Layer 5 of a small transformer language model trained on English Wikipedia (10 layers, counted from 0, width 96).
A neuron's activation on a vector x is ReLU(weights . x + bias), where the dot is the dot product.

Input weights of the MLP neurons that the questions are about. A number n stands for n times 0.01.
n102 (bias -0.040): 7 -96 -21 72 71 9 18 -18 24 -24 -9 -17 -8 30 -5 -3 15 -58 -24 5 30 32 24 26 -21 -52 -55 -29 20 44 30 -15 11 -25 53 -31 -13 -32 46 66 -9 -24 -31 -30 19 -5 11 17 -11 -61 -36 -22 15 14 -75 -16 28 -14 -15 -14 59 49 23 2 -29 -56 -35 -94 -1 73 -43 -8 27 38 -10 31 55 -15 1 -6 51 -19 10 -55 65 -14 8 -35 58 12 -38 53 -7 15 -27 37
n165 (bias -0.049): -19 -16 21 -3 13 -11 -30 -12 18 -9 -16 11 -11 -12 -39 -12 -14 -15 -2 -30 7 -12 10 22 -26 -10 -28 25 5 -7 2 52 47 -2 -18 -57 45 -7 2 73 33 -17 -65 -16 -9 16 87 -12 7 17 36 -13 -14 -15 -20 -9 17 33 6 43 10 26 -37 2 0 20 8 15 0 1 -10 -48 27 -31 0 -4 -59 1 25 -13 -11 -4 -19 37 -6 -54 -30 53 -56 31 17 18 25 65 -10 -38
n178 (bias -0.025): -24 -26 -20 7 19 3 20 -38 -15 0 -2 -21 35 9 17 14 -28 -9 -20 7 -3 -3 17 -14 5 -13 7 33 -18 5 11 -31 32 -1 -1 19 11 30 18 13 -1 -7 1 1 -41 -27 6 -24 5 -2 -14 6 -19 -10 -8 -27 -9 -4 3 31 57 29 -27 -22 -44 -15 4 36 31 32 -3 44 12 -25 30 -33 21 -1 -16 -48 -10 -21 0 18 59 -47 -10 -21 3 -18 16 24 -47 27 7 5
n191 (bias -0.053): 2 -17 15 24 36 -39 -32 -10 27 -17 -4 -36 -18 -9 -9 -31 17 -18 -17 17 6 -14 -66 36 1 6 3 27 27 39 9 18 37 -30 -12 32 1 1 57 6 3 16 -44 44 -3 -8 -15 -10 13 23 -5 13 -1 -26 17 -20 11 -7 -40 -23 29 31 -44 7 25 -19 -12 -8 -5 -1 -31 18 3 33 10 -25 15 -4 -34 3 6 0 5 17 -4 -41 -30 -4 -11 15 -22 24 1 19 -34 -12
n192 (bias -0.034): 1 -15 2 -6 -22 -1 10 14 -60 -4 8 -22 4 -46 -33 11 5 -26 -5 -11 -12 -26 -37 19 8 -26 8 -43 -1 6 16 -1 -42 17 5 -13 9 47 -7 19 28 -1 10 -10 18 15 2 -10 -3 19 16 -11 -61 -4 11 5 25 3 -16 25 -13 -52 -22 13 3 29 -41 6 34 68 -9 -15 70 26 44 25 8 -16 26 -12 -12 -27 24 1 -35 10 29 7 -38 -14 0 -1 7 24 -36 -6
n221 (bias -0.040): 68 29 -4 -12 -47 -69 47 -35 10 -26 14 33 6 31 -20 1 -9 -32 36 -7 14 13 -55 28 -19 38 35 -22 -10 52 -37 -52 -17 -5 -44 19 1 31 -27 74 44 -17 45 55 2 -41 6 46 56 -32 -8 17 23 -7 6 -16 -43 24 12 -34 16 -15 19 21 16 -19 -46 -22 16 0 -15 2 48 -17 31 -53 -42 32 33 43 48 -29 -37 20 -21 4 -31 -9 39 -22 -61 -36 -41 12 11 -9
n234 (bias -0.014): 19 -1 0 32 10 -8 -3 -27 -12 41 -5 -13 7 15 30 30 -7 -26 -26 1 19 41 -19 -10 -19 57 26 10 -23 -28 -8 -42 9 -41 -3 -38 1 21 -9 -7 12 -25 -36 1 20 43 -11 54 -18 10 -44 -28 -19 26 -12 22 -14 33 -20 12 -35 13 7 0 1 -7 40 -6 6 13 47 -8 8 -16 9 57 -27 -20 -25 -12 4 14 16 18 1 -30 22 -2 5 -46 -45 -28 -6 5 15 11
n252 (bias -0.008): 9 26 -15 6 -5 17 27 -2 17 -19 45 -4 -11 10 49 40 -9 35 19 32 -19 -5 -24 -21 28 -11 12 20 24 -45 -24 -23 -20 -44 -20 -11 -16 16 -24 -9 16 5 8 8 3 -18 -52 -45 43 -7 -41 -15 -2 -21 3 47 -29 1 16 14 14 -30 -16 -11 4 7 -22 -34 -5 -16 -15 -3 7 -27 66 1 26 -28 -59 39 9 19 -14 5 -12 7 0 13 25 -10 19 -6 48 -3 29 56
n261 (bias -0.047): 8 14 30 -64 -51 -62 -48 26 -49 -45 -10 39 -3 -3 -1 -14 16 9 -45 -18 28 30 -6 37 26 -7 46 -3 28 22 18 11 20 -23 -21 22 8 -19 -45 44 20 5 23 -13 38 26 55 23 -18 -33 -23 41 4 36 -41 13 3 -1 -13 11 32 -8 9 5 -19 5 17 20 -67 -2 14 6 -15 -20 -13 9 -32 7 -25 31 -35 8 -19 -31 23 -22 4 25 -47 6 -21 -2 39 12 -2 -22
n292 (bias -0.035): -11 -39 -19 -52 50 7 37 -46 47 29 2 -66 32 7 -39 14 9 -20 -10 -4 -5 1 -26 15 -19 12 -80 4 -22 9 -40 -9 -6 -5 -33 3 4 38 7 -45 39 -5 -21 0 2 41 -18 6 -48 24 -5 -1 -9 16 -1 26 6 -14 13 -3 1 -6 31 31 -34 51 25 13 -45 -10 15 -27 0 -36 52 3 -25 32 1 -27 4 5 -10 -49 62 -7 3 40 2 38 24 2 -4 10 5 17
n309 (bias -0.024): 21 -50 14 -29 -47 -6 -18 -2 10 20 -4 8 22 -26 2 34 40 49 13 -1 -13 -25 -5 -30 10 32 33 4 -16 2 -10 -11 -61 9 -9 16 20 0 -5 6 -31 -4 30 -30 -6 47 20 38 3 3 -25 26 -25 55 -10 27 -22 19 18 45 -19 5 -7 -9 14 16 20 -13 57 3 -21 -4 -19 7 -39 -3 -2 -16 -1 -16 -16 12 -25 -10 6 -31 -19 -14 -16 -44 -47 -11 25 10 -15 23
n369 (bias -0.017): -50 9 3 -23 20 53 2 35 -76 18 -21 3 9 30 12 -16 39 -22 32 -37 -19 -3 -83 35 4 61 29 -6 -5 -38 13 -36 -41 6 16 13 -25 -16 40 -4 14 -19 32 -21 -33 33 -30 15 14 -15 -10 23 -54 -2 7 -35 10 -5 45 49 43 -16 -51 3 -14 3 33 -14 5 -27 -14 -19 -48 20 -13 14 27 22 -10 -20 15 33 -46 12 48 13 48 -32 -12 -10 -35 17 -20 -10 29 -44
n376 (bias -0.034): 80 10 29 -4 32 36 -5 9 38 -18 -8 -34 19 47 18 -14 3 -8 -6 5 67 -15 -32 3 14 -16 -5 25 -23 3 -70 -3 -58 -2 -35 -21 63 -24 -11 29 -17 -75 8 -15 -19 -18 10 27 2 -13 -57 8 10 -33 -67 -39 -8 14 -10 -26 -5 58 36 -1 15 -16 -9 -4 34 -16 -19 0 0 -1 -22 -42 16 -13 2 -1 -25 30 17 8 29 53 3 46 5 17 -5 43 30 -29 6 44
n411 (bias -0.005): 4 -7 -4 9 18 27 6 -36 13 1 16 -34 -11 -13 15 37 -18 -21 1 -8 -25 -19 30 30 17 -3 16 71 -16 -28 -21 16 -1 7 6 15 4 -26 -26 14 0 -12 -16 0 -20 -24 8 8 -15 -7 -36 -27 2 -6 22 -24 25 12 -4 13 40 -38 -9 20 2 -12 -13 15 1 8 -12 0 26 -19 10 18 12 -26 42 -30 -35 68 1 69 -30 -24 -32 6 25 -39 -42 -30 -10 40 3 50
n429 (bias -0.032): -34 13 -17 5 -17 29 18 -10 -44 -18 10 13 -14 -35 14 -6 -16 -20 31 8 5 -30 47 -33 -4 12 44 9 4 1 -8 8 45 -1 -23 34 23 -32 19 10 -7 -28 35 -8 -56 -16 10 38 -5 16 -13 10 -24 -17 26 -32 -1 -5 -9 -3 26 -15 -38 6 -10 -30 31 38 5 -25 -8 56 -23 -10 41 21 36 -6 -36 -3 -25 16 -9 -16 6 -20 -5 -20 41 17 -29 -5 -23 17 18 28
n475 (bias -0.019): -48 26 -3 22 -44 -17 10 -30 -9 7 -6 -29 -8 -11 -38 -19 44 -35 -23 37 33 -27 -3 27 -67 7 -16 14 15 -3 38 -9 -12 -2 -29 36 6 11 35 4 -15 25 -1 -2 -4 53 21 -10 1 -20 23 5 7 14 -4 23 -9 12 0 13 -7 39 -14 -26 1 7 -5 36 22 -9 -21 2 3 1 -16 3 9 29 0 9 -23 -2 -2 -10 -4 -4 -25 -34 -3 -12 -40 36 -26 32 -9 7
n492 (bias -0.020): -26 -9 -24 41 -21 -2 6 -18 5 -1 -11 -19 -6 -1 14 25 -4 -54 11 29 22 -41 -30 -39 22 -1 15 17 1 -22 12 53 -8 -64 -25 -15 3 43 43 -4 -21 -14 -19 5 3 1 -14 21 15 -20 13 -12 13 19 -3 -16 -22 12 27 11 13 14 -5 -6 5 -16 -6 1 -8 -6 1 17 13 -12 13 20 11 30 -35 -3 3 28 -18 31 -1 19 -27 29 -3 44 -56 0 -28 4 -6 -35
n494 (bias -0.013): -4 -6 -20 -25 6 -15 8 33 -13 -13 16 -6 2 -16 21 16 -13 3 17 -2 12 -23 0 4 19 63 11 13 0 53 3 24 -16 -10 18 -27 -45 -2 -40 1 27 -61 27 32 -12 35 -22 -1 10 19 -42 23 -46 -6 23 -2 -82 11 24 -30 -27 -15 -16 -15 -7 -31 4 12 10 40 29 -35 23 -17 -13 1 19 5 23 -42 32 -9 -29 -26 25 15 -7 36 -5 45 39 -28 -2 -54 33 17
n555 (bias -0.065): 31 19 -4 -42 16 35 17 22 1 47 -8 -31 27 5 14 -26 -40 9 -15 37 -15 10 14 9 35 38 -35 -4 0 8 5 -52 -49 -34 -3 -19 -8 -50 3 -5 6 23 17 12 -38 27 2 -42 26 52 70 28 -3 -27 8 -2 12 16 -22 -7 9 24 -26 4 3 -15 -9 15 -14 -30 17 63 -18 -2 20 -49 -7 2 6 48 24 9 -10 -34 -28 -30 19 22 -32 0 42 -34 28 -35 -12 1
n598 (bias -0.026): -26 29 -2 2 5 7 34 -22 19 -46 17 5 21 -2 24 17 24 -22 -41 7 -23 -20 2 6 -56 -46 1 30 15 -20 10 -2 25 9 -24 -10 -18 -8 21 -7 -18 -30 19 -55 59 -12 62 -22 11 21 40 -15 18 1 10 7 -17 -21 15 26 -3 -43 -8 9 26 -30 -17 23 -25 9 10 -7 22 39 46 20 19 -4 -10 42 -7 13 -12 32 -38 23 -25 -8 -10 -9 31 16 -6 9 -48 -13
n627 (bias -0.030): 6 -2 -19 8 -66 55 7 0 24 -10 9 -18 9 -27 17 -25 -9 7 -28 11 -5 8 -20 39 14 -42 -2 4 28 -18 51 -11 42 16 -35 16 18 -35 -1 -9 5 -37 -35 -13 24 6 32 14 -11 -19 -5 36 -20 -19 29 19 55 -54 -8 -7 14 -6 12 -3 -20 -23 9 -2 -12 28 -15 51 -5 2 42 -2 -48 4 -25 23 -3 1 9 -29 11 -28 18 46 -24 -42 5 1 30 -13 -10 -9
n656 (bias -0.045): -3 19 3 -7 14 63 36 -40 -11 -14 -10 41 14 -23 -16 -73 -5 26 -5 -34 11 16 3 -35 4 -4 32 -35 23 6 65 47 0 40 36 -41 -19 34 -2 -28 43 -50 -29 -40 -50 30 -19 17 -5 3 -28 33 -24 3 -11 -7 -4 -6 11 14 2 -33 -18 -32 23 5 -22 12 31 1 -11 49 44 -22 8 18 -87 14 20 -2 -27 24 13 -21 10 -6 -1 2 21 26 -52 6 -24 41 11 15
n692 (bias -0.019): -31 25 -1 -43 -48 2 -14 -20 34 48 15 -21 -47 41 -1 -52 40 -14 10 -3 -8 -2 -10 -15 -7 26 -2 -4 5 -50 -11 -25 -3 32 31 -22 -1 35 1 -17 1 -19 5 23 22 -19 -26 -30 -41 6 17 1 -22 -11 28 12 -7 23 69 6 48 -25 3 -34 -1 17 -9 -29 25 -3 -12 0 -4 11 25 8 -13 4 -13 8 -31 3 6 -7 -1 26 -13 1 4 17 -21 -42 4 50 -20 2
n701 (bias 0.017): 40 -20 17 -51 11 11 -7 -6 -20 6 -44 -70 23 -34 -38 -9 13 7 15 23 -37 10 -52 36 -20 -23 15 50 33 13 -44 4 21 50 43 18 -38 28 -55 -10 6 -6 25 5 -8 -14 18 30 21 -12 -13 -14 -23 2 -30 -8 12 5 5 3 11 15 -47 24 -18 -32 41 42 -13 -3 -27 -20 11 -6 57 27 -14 5 9 2 12 5 -31 24 19 13 8 16 -26 -2 3 3 -44 -23 14 -20
n707 (bias -0.035): 23 12 0 -18 -2 7 78 -4 -5 -19 6 41 -14 16 29 -36 35 4 -12 -18 17 -43 2 42 -24 -13 19 -3 1 -7 0 34 -20 -27 -13 -3 -27 -43 -14 -20 42 -24 -25 -9 -9 -34 -9 4 7 17 -11 -1 2 51 2 -11 1 -17 17 4 44 27 -48 22 7 0 45 -31 -9 -9 21 -8 62 -2 -21 -14 23 16 22 -26 19 -35 -15 -14 11 -42 -18 30 -26 -40 -8 -17 24 7 -20 1
n712 (bias -0.040): 38 -19 -14 15 7 8 -19 -12 17 -10 25 -54 -67 -24 -10 33 3 39 43 15 -23 6 -74 20 6 -4 1 -9 -43 -4 -3 -16 75 -27 56 -31 -12 -6 39 -15 16 -12 -50 20 -10 44 -15 9 -4 11 -37 17 0 0 -9 22 24 10 12 21 14 12 -20 49 38 -15 -38 -1 -11 29 -15 -55 -5 -37 14 2 3 -34 31 -28 -5 -28 21 41 49 -28 -43 -2 22 22 -31 6 25 16 63 -19
n747 (bias -0.023): -38 -24 7 -15 -5 -8 -21 -8 24 27 27 20 20 -34 16 -17 -59 -9 -48 10 14 17 -1 7 1 16 -6 -12 11 -19 40 17 -27 -9 12 55 12 14 1 -26 -5 -27 -11 -23 6 26 20 -13 18 42 25 18 -28 0 -28 27 -4 -22 8 -54 -21 -32 -14 -22 30 -7 -16 -1 -34 10 -7 -18 28 11 17 9 25 40 -2 33 5 -33 12 -25 5 16 -34 34 -14 53 1 -19 18 7 -20 -18
n767 (bias -0.018): 33 -41 39 -6 -30 -17 -6 19 1 12 -17 -37 9 -56 -5 4 36 -29 -15 -34 14 -24 1 -26 39 19 -30 -17 -47 59 6 33 24 14 -28 -23 35 -19 26 45 -3 43 6 -3 7 1 34 28 -4 27 -56 1 -15 13 20 12 1 18 13 -7 -16 51 -65 -17 -22 -24 -18 1 36 71 49 27 -27 -31 -1 38 -31 3 -2 4 -19 -20 33 28 21 -18 -11 -7 -10 34 -40 -15 -19 -41 1 -7

Each question shows a token from some text and the vector x that enters the MLP there. A number n stands for n times 0.049.

" the": 36 -19 20 30 23 5 5 12 11 4 46 -6 -10 -19 22 -12 -2 13 -32 21 -7 15 7 2 10 24 1 -33 -9 6 -21 12 0 8 14 -17 -19 31 -37 23 -10 8 22 -1 -27 -21 12 -2 -17 -64 2 5 15 -1 37 1 14 -44 8 -42 30 8 21 -2 -30 77 33 43 -19 -22 -19 -9 -11 -8 -26 10 21 -21 -16 -7 2 -25 -7 22 -19 17 9 -4 -18 -26 22 -30 -6 -1 -9 -36
The most active neuron and its activation: n701, at about 1.4

"1": 34 -8 18 29 32 0 11 1 6 -6 24 18 -3 -18 25 13 -8 15 -4 3 -23 -16 12 -4 -15 18 -4 -22 -12 9 -18 43 10 38 12 -25 -31 38 11 15 -1 16 33 -14 -8 -11 14 12 16 -52 28 29 3 -2 25 -6 17 -59 -8 -20 4 -21 15 -14 5 36 29 50 8 -35 -10 -54 -8 11 -42 17 18 -25 -38 -14 -15 -16 -19 27 -40 23 -19 -14 -17 -39 36 -18 -20 -19 23 -26
The neuron with the highest activation: n598

"ma": -4 -23 32 44 27 -13 1 16 25 56 10 2 -6 -7 34 -3 -11 -6 -24 53 -6 37 -16 -23 -1 22 -19 -34 -29 4 -14 22 -1 -18 13 16 -30 -1 36 -10 -5 1 -2 10 -14 -4 -5 27 -9 -60 8 41 1 2 20 19 12 -57 2 -19 0 -1 30 -48 20 34 29 36 -12 -33 -17 -26 -9 9 -46 20 4 -24 -2 2 4 -11 22 15 -24 7 -1 -5 -19 -31 20 -5 -22 16 -24 -19
Which three neurons fire most, strongest first? n747, n234, n191

" New": 29 4 19 42 24 19 -14 18 3 -2 17 17 -35 -32 0 -11 0 8 -9 23 -24 -8 3 0 11 9 -16 -12 -38 25 -22 46 24 18 7 -8 8 13 -15 17 -37 12 17 2 4 -3 -3 -3 17 -65 19 34 9 -5 39 5 10 -26 -8 -41 16 17 2 -9 -8 43 33 61 -10 -10 -5 -17 11 -27 -11 15 23 -33 -39 -32 16 -9 -7 -7 -53 10 -15 -25 -10 -38 50 -21 -20 5 4 -23
The neuron with the highest activation: n701

"8": 13 -6 33 51 61 -5 -11 -2 32 32 12 1 9 -9 28 -6 -19 22 12 37 -18 -20 6 0 0 17 -25 -40 -41 -3 -1 10 -1 -4 20 -20 -6 23 15 8 -11 18 12 -3 -15 -5 5 15 25 -44 24 23 -2 3 9 3 11 -44 1 -35 14 12 44 -31 -25 38 33 58 -33 -27 -35 -24 -9 -20 -23 -12 15 -20 -26 14 -7 -12 26 -14 -16 19 -11 -15 -10 -19 34 -19 -26 -16 -13 -26
The neuron with the highest activation: n555

" occur": 25 2 35 38 18 18 -21 -6 -5 18 39 11 -21 -30 34 6 -17 10 -10 -13 -33 19 30 -21 15 38 -2 -26 -28 -2 -17 1 1 34 -2 -4 -25 22 48 16 -18 8 27 -3 -25 -6 -39 5 -6 -52 -15 42 -2 1 26 12 12 -35 -4 -31 16 8 17 -20 -5 27 36 59 -19 -20 -13 -12 15 -2 -22 19 17 -37 -11 -8 -34 -33 13 42 -40 2 -1 -12 -10 -22 37 -22 -7 4 -22 -9
Which three neurons fire most, strongest first? n411, n429, n178

"\n": 37 -9 27 26 18 -9 14 7 -8 26 45 1 -2 -21 21 3 -12 7 22 -4 2 20 -3 1 -9 24 0 -31 -14 5 -14 25 8 12 13 -11 -11 18 15 18 15 21 33 -13 -29 -42 6 -9 -7 -74 26 17 21 -4 18 -2 10 -38 -13 -34 34 -13 25 -17 -3 46 29 67 -15 -14 -17 -7 -17 -7 -41 10 18 -37 -43 -4 -3 -19 -10 27 4 19 -7 -11 -17 -32 2 -37 -30 -11 -7 -17
The most active neuron and its activation: n221, at about 1.8

" view": 31 -17 16 30 17 -1 -17 23 -3 -8 31 -1 -11 -41 26 2 -18 9 -8 -6 -17 34 27 -20 14 41 -13 -25 -32 6 -16 23 4 23 -4 -13 -19 4 25 1 -16 -6 22 -1 -19 0 -17 20 -1 -70 -3 23 25 7 38 30 23 -50 12 -29 16 0 42 -16 -18 25 21 68 -6 -39 -16 13 20 7 8 13 18 -36 -10 -20 -21 -37 7 29 -26 -16 -6 -20 -8 -40 27 -14 -9 18 -18 -16
Which two neurons fire most, strongest first? n429, n411

" Ford": 12 -14 13 50 33 13 -16 14 6 20 24 20 5 -21 8 -26 -38 -2 2 16 -4 2 6 -5 5 24 -19 -7 -28 -6 -3 46 6 13 11 -3 -3 7 -19 -4 -4 -2 17 8 -7 -28 -5 10 25 -81 -7 34 25 5 13 17 26 -46 -19 -14 18 17 13 -40 10 47 28 48 -20 -24 12 -9 -16 -28 -13 -3 28 -46 -19 -21 16 -7 30 12 -41 2 -18 -14 -21 -38 54 -8 -10 -3 1 -27
Which three neurons fire most, strongest first? n178, n411, n627

" group": 41 7 23 67 25 40 -15 13 11 2 13 34 -24 -26 20 3 -20 13 -18 20 0 36 0 7 4 33 -6 -23 -28 11 12 25 15 -10 -2 -20 -8 14 -5 -20 -15 -1 -5 -8 6 -12 -23 -5 -18 -55 21 21 12 -12 15 6 8 -46 -7 -29 -4 4 53 -17 10 39 22 56 -23 -69 -12 13 -10 3 -10 0 2 -37 -22 -19 -6 -17 34 28 -22 -11 -12 -9 -26 -13 23 -2 -22 26 -23 -15
The most active neuron and its activation: n627, at about 1.7

" placed": 23 -20 33 27 15 29 4 -25 2 36 25 12 13 -25 29 13 13 43 5 12 22 15 11 4 -5 18 -2 -50 -4 9 -25 5 -22 5 4 -13 -15 9 15 7 6 6 8 -10 -6 4 -46 -4 -9 -55 -18 31 9 7 26 15 19 -43 15 -22 10 -18 25 -41 -18 52 35 53 -2 -14 11 -11 -16 -8 -36 16 26 -38 -36 -32 -19 5 1 31 -34 -26 -15 -3 -30 -25 22 -12 -4 18 -29 -12
The neuron with the highest activation: n309

" ": 30 1 5 52 36 -6 9 3 20 25 39 2 -35 -33 27 15 2 -19 2 17 -7 -1 10 3 9 21 -7 -33 -22 2 -18 28 -15 -1 7 13 -18 8 15 -24 -3 -1 11 -12 -24 -15 -30 10 -13 -53 16 19 16 -13 26 10 13 -47 -2 -27 -2 -8 32 -13 18 55 36 68 -46 -27 -14 -28 1 11 -16 12 7 -23 -44 -19 12 -20 3 19 -12 11 -17 10 -8 -13 55 -13 -6 7 -21 -27
The neuron with the highest activation: n292

" serve": 55 2 41 36 10 20 3 4 6 14 41 11 -6 -7 3 6 31 17 3 -7 -19 9 5 -5 0 23 -8 -27 -10 -30 -33 11 -12 3 18 -19 -24 23 23 3 -15 -2 5 -11 -15 -36 -27 1 2 -61 8 32 16 -2 24 34 26 -43 11 -4 27 -1 34 -35 -19 20 25 52 -16 -36 -15 -14 -9 1 -29 15 32 -22 -42 4 -26 -9 14 21 -46 0 -1 -15 8 -21 22 -47 8 31 -20 -30
The neuron with the highest activation: n692

" to": 51 14 11 32 9 16 -6 -15 5 9 3 -15 -34 -24 23 0 25 15 6 44 -19 5 11 -30 10 22 -34 -34 5 5 -16 7 -11 38 19 5 -8 19 2 33 -12 2 6 0 -1 4 -12 -4 22 -70 22 0 31 -22 34 21 21 -31 6 -30 14 -18 11 -1 -21 41 36 36 10 -39 1 -12 3 -5 -14 9 0 -17 -33 -16 -15 -42 15 38 -44 14 -30 4 -7 -30 20 10 -14 0 -13 -48
The most active neuron and its activation: n701, at about 1.4

" September": 29 -6 11 44 14 -5 -5 18 -7 -5 51 7 -3 -37 36 4 -10 27 0 19 -17 -7 23 -11 21 20 -27 -7 -17 6 -10 -7 -4 34 15 2 -6 3 17 28 -18 22 1 -28 -15 -2 -12 2 31 -82 -1 10 6 -16 24 28 32 -33 20 -33 23 -11 -4 -19 -1 44 25 33 0 -12 -15 0 3 -30 -17 16 5 -36 -24 -18 10 -12 14 22 -28 -16 -24 -23 5 -33 52 -20 -41 -20 9 -5
The most active neuron and its activation: n252, at about 3

"FM": 13 -12 41 42 10 18 -15 -4 10 -8 32 5 -8 -14 28 -15 -16 8 9 -21 -7 12 0 -5 16 31 -8 -47 -24 -7 15 9 11 7 11 -6 -28 24 -1 -23 11 21 27 5 2 -31 -12 25 6 -63 22 0 13 17 25 18 22 -56 7 -32 17 7 38 -39 17 42 39 45 4 -28 13 -15 -29 2 -25 28 3 -34 -18 -1 2 -23 17 -12 -42 -14 -29 -11 -8 -24 33 -12 -25 -2 3 -32
The neuron with the highest activation: n627

".": 22 -6 53 37 30 6 -35 28 8 18 -22 24 -17 -14 21 -12 34 -2 11 9 2 -2 36 -26 -3 3 -35 -28 -32 8 6 36 -2 34 20 -9 4 3 0 30 10 7 -1 -10 1 -9 19 2 7 -57 24 37 6 -5 5 -6 6 -34 -10 -33 -8 -10 5 -8 -9 33 48 67 -28 -25 4 -31 -7 -15 -10 -6 2 -25 18 -6 -11 -40 -29 34 0 -5 -31 -5 -17 -30 2 -16 -18 5 25 -32
The most active neuron and its activation: n165, at about 5.6

"r": 5 18 22 72 37 42 -2 2 29 36 19 5 -5 -6 28 -7 -17 41 -16 31 -8 28 -34 -6 -26 25 -15 -29 -39 -3 -30 18 -7 17 6 -18 -22 12 21 5 -12 5 -10 -7 -1 -22 -33 13 11 -54 9 9 11 -6 47 18 12 -41 5 -33 10 21 31 -25 -6 32 16 37 -12 -15 -6 -28 -1 -2 -23 32 -7 -24 -43 -7 -11 -33 41 27 10 -5 2 -21 -10 -20 11 -13 -18 -8 -25 -30
Which two neurons fire most, strongest first? n234, n712

" (": 18 0 17 59 12 -10 13 10 11 16 26 12 -45 -28 25 5 -3 -9 10 19 -8 -8 13 2 -12 2 -4 -16 -6 -7 -12 50 -1 14 5 10 -18 34 15 -7 2 7 19 -5 -32 -22 2 -19 -1 -64 57 9 18 -6 9 1 26 -60 10 -17 5 -2 16 -13 -8 42 21 56 -7 -14 -18 -14 -17 10 -28 -1 26 -32 -28 -29 -1 -17 -7 40 -41 36 -10 -12 -7 -33 9 -2 -1 -7 0 -45
Which two neurons fire most, strongest first? n492, n598

"-": 43 -16 18 38 23 -12 -8 -9 26 8 16 24 -35 -32 20 1 25 -1 10 20 -3 -16 13 -8 -10 -10 -6 -37 -25 5 -21 41 0 25 18 2 -17 -3 -10 5 -22 21 -11 -5 -2 -22 -27 18 -26 -53 32 32 7 -16 37 47 16 -45 -3 -20 16 11 15 -21 3 41 58 36 -5 -35 -5 -24 2 -19 -24 -1 35 -27 1 -33 8 -5 3 15 3 12 -4 -12 -20 -27 8 8 -42 8 5 -27
Which two neurons fire most, strongest first? n707, n712

" a": 38 -17 23 47 20 3 4 -7 1 22 23 8 -2 -33 25 -7 -6 10 -34 10 -10 7 21 -8 -5 13 -11 -17 -16 5 -22 19 -10 15 34 -9 -4 6 -12 3 9 22 24 -14 0 -3 3 9 -4 -37 -8 24 15 -17 41 17 10 -50 -17 -43 26 3 0 -28 9 64 36 43 -6 -29 -32 7 17 2 -41 3 38 -42 -22 -56 22 -19 -7 -2 -27 1 -13 -6 -14 -28 39 -19 -3 6 1 -26
The neuron with the highest activation: n707

" of": 52 9 31 50 24 9 15 -13 0 18 32 10 -21 -32 21 -8 -6 -4 9 21 -25 25 -15 -18 4 15 -21 -3 -18 -4 -42 17 20 21 4 -52 -26 19 -3 -1 10 16 12 -25 -13 -5 -31 -7 -19 -47 12 13 36 -8 17 11 45 -37 -9 -26 -1 15 41 -37 13 66 17 41 -8 -21 -29 -5 8 2 -34 0 17 -14 -35 -17 7 7 17 13 -16 -3 -17 -14 -25 -15 18 -8 -13 2 5 -23
The most active neuron and its activation: n712, at about 1.8

" on": 42 2 14 13 24 13 18 -6 4 7 39 -1 -26 -24 28 8 3 17 3 8 27 20 10 -20 8 31 -15 -25 -34 -6 -36 21 -3 9 4 -9 -11 6 5 15 3 24 13 -22 -13 12 -31 -11 14 -72 2 1 22 5 28 25 13 -35 3 -35 21 -7 42 -41 3 67 16 31 10 -6 -3 11 -13 -14 -41 15 12 -49 -40 -30 -1 -17 12 28 -13 -1 -8 -17 -22 -25 23 -3 -6 -10 -10 -19
The most active neuron and its activation: n252, at about 2.3

" ultimately": 51 -2 16 24 28 40 1 6 26 27 38 17 12 -32 30 0 11 21 17 9 22 -4 19 -13 -11 31 4 -28 -18 -8 -33 -2 -31 18 4 -14 2 12 26 25 -4 19 9 -17 -12 -2 -19 -13 -15 -70 -2 7 -3 -14 19 19 -1 -59 -10 -34 12 4 27 -13 -12 32 24 65 1 -8 -10 -14 -6 -7 -55 -2 31 -30 -37 -25 -28 18 28 11 -17 -6 -22 9 -26 -21 18 -9 -2 2 -21 -14
The neuron with the highest activation: n376

" as": 48 -12 10 21 48 13 26 2 7 30 25 9 -23 -23 21 10 -7 3 -7 30 20 7 -13 -10 3 32 -12 -11 -33 -12 -24 2 -20 2 12 -5 -19 7 0 6 -6 15 23 -12 -11 -11 -11 -26 -19 -73 8 24 25 -3 23 6 15 -46 10 -33 10 3 42 -29 -5 56 19 44 -21 -20 -24 -5 1 -5 -44 22 31 -54 -25 -11 7 3 8 15 -22 28 -2 3 -13 -19 17 -21 -11 17 -19 -16
The neuron with the highest activation: n376

"2": 23 -6 36 38 51 11 -12 -17 46 12 11 -6 12 -16 24 -15 -10 4 -12 30 3 -1 13 3 -6 25 -17 -48 -38 -7 -4 28 10 2 23 -26 -18 21 23 4 -23 28 28 14 -6 -2 -4 19 -10 -62 32 16 18 3 8 -5 -4 -32 8 -35 21 1 42 -46 -19 34 33 47 -7 -35 -20 -33 -7 2 -22 -4 -6 -20 -28 6 -14 1 18 -5 -23 27 -13 -34 -22 -29 26 -12 -29 -5 8 -10
Which two neurons fire most, strongest first? n475, n292

"ton": 16 -17 21 57 7 4 -19 32 20 42 13 23 -13 -13 -10 -12 -13 12 10 24 -21 -8 31 -30 -22 19 -14 -28 -3 11 -1 53 2 8 14 -19 -41 2 -12 13 5 13 -12 4 -11 -4 16 7 3 -87 10 24 12 22 30 13 37 -38 19 -23 4 10 15 -26 -10 40 27 28 -18 -16 -36 -31 -20 -20 -28 14 13 -10 -41 -7 -9 -1 37 19 -22 17 -5 10 -13 -27 6 -7 -26 10 12 -39
Which three neurons fire most, strongest first? n165, n492, n475

" Angeles": 10 -17 16 74 12 12 -14 23 9 10 4 -4 -4 -23 11 -30 -16 3 5 20 -17 -13 25 -31 -5 10 -23 -18 -21 11 -6 28 31 13 14 5 13 22 -7 28 -36 41 6 12 -9 10 21 2 4 -74 20 24 7 -4 22 0 20 -26 5 -28 7 6 5 -30 -10 41 38 51 -10 -28 -11 -4 -17 -11 -10 -2 -7 -31 -26 -18 6 -21 34 25 -58 -15 -24 10 -12 -38 36 -6 -22 34 -9 -30
The neuron with the highest activation: n165

" society": 28 -7 12 67 20 36 -23 36 16 14 39 15 -13 -24 33 -4 4 15 9 15 -8 25 -9 1 15 29 -6 -34 -10 -13 -11 17 5 -20 -8 -20 6 13 -12 -1 -18 -1 15 0 5 -5 -23 13 -24 -62 -1 17 11 9 28 21 -2 -69 1 -26 -5 -4 25 -28 -29 40 19 65 -19 -31 -5 26 6 -2 -45 11 8 -27 -49 -4 11 -24 14 3 -39 -1 -16 14 -10 -14 29 -19 -12 17 -14 -13
Which three neurons fire most, strongest first? n627, n252, n234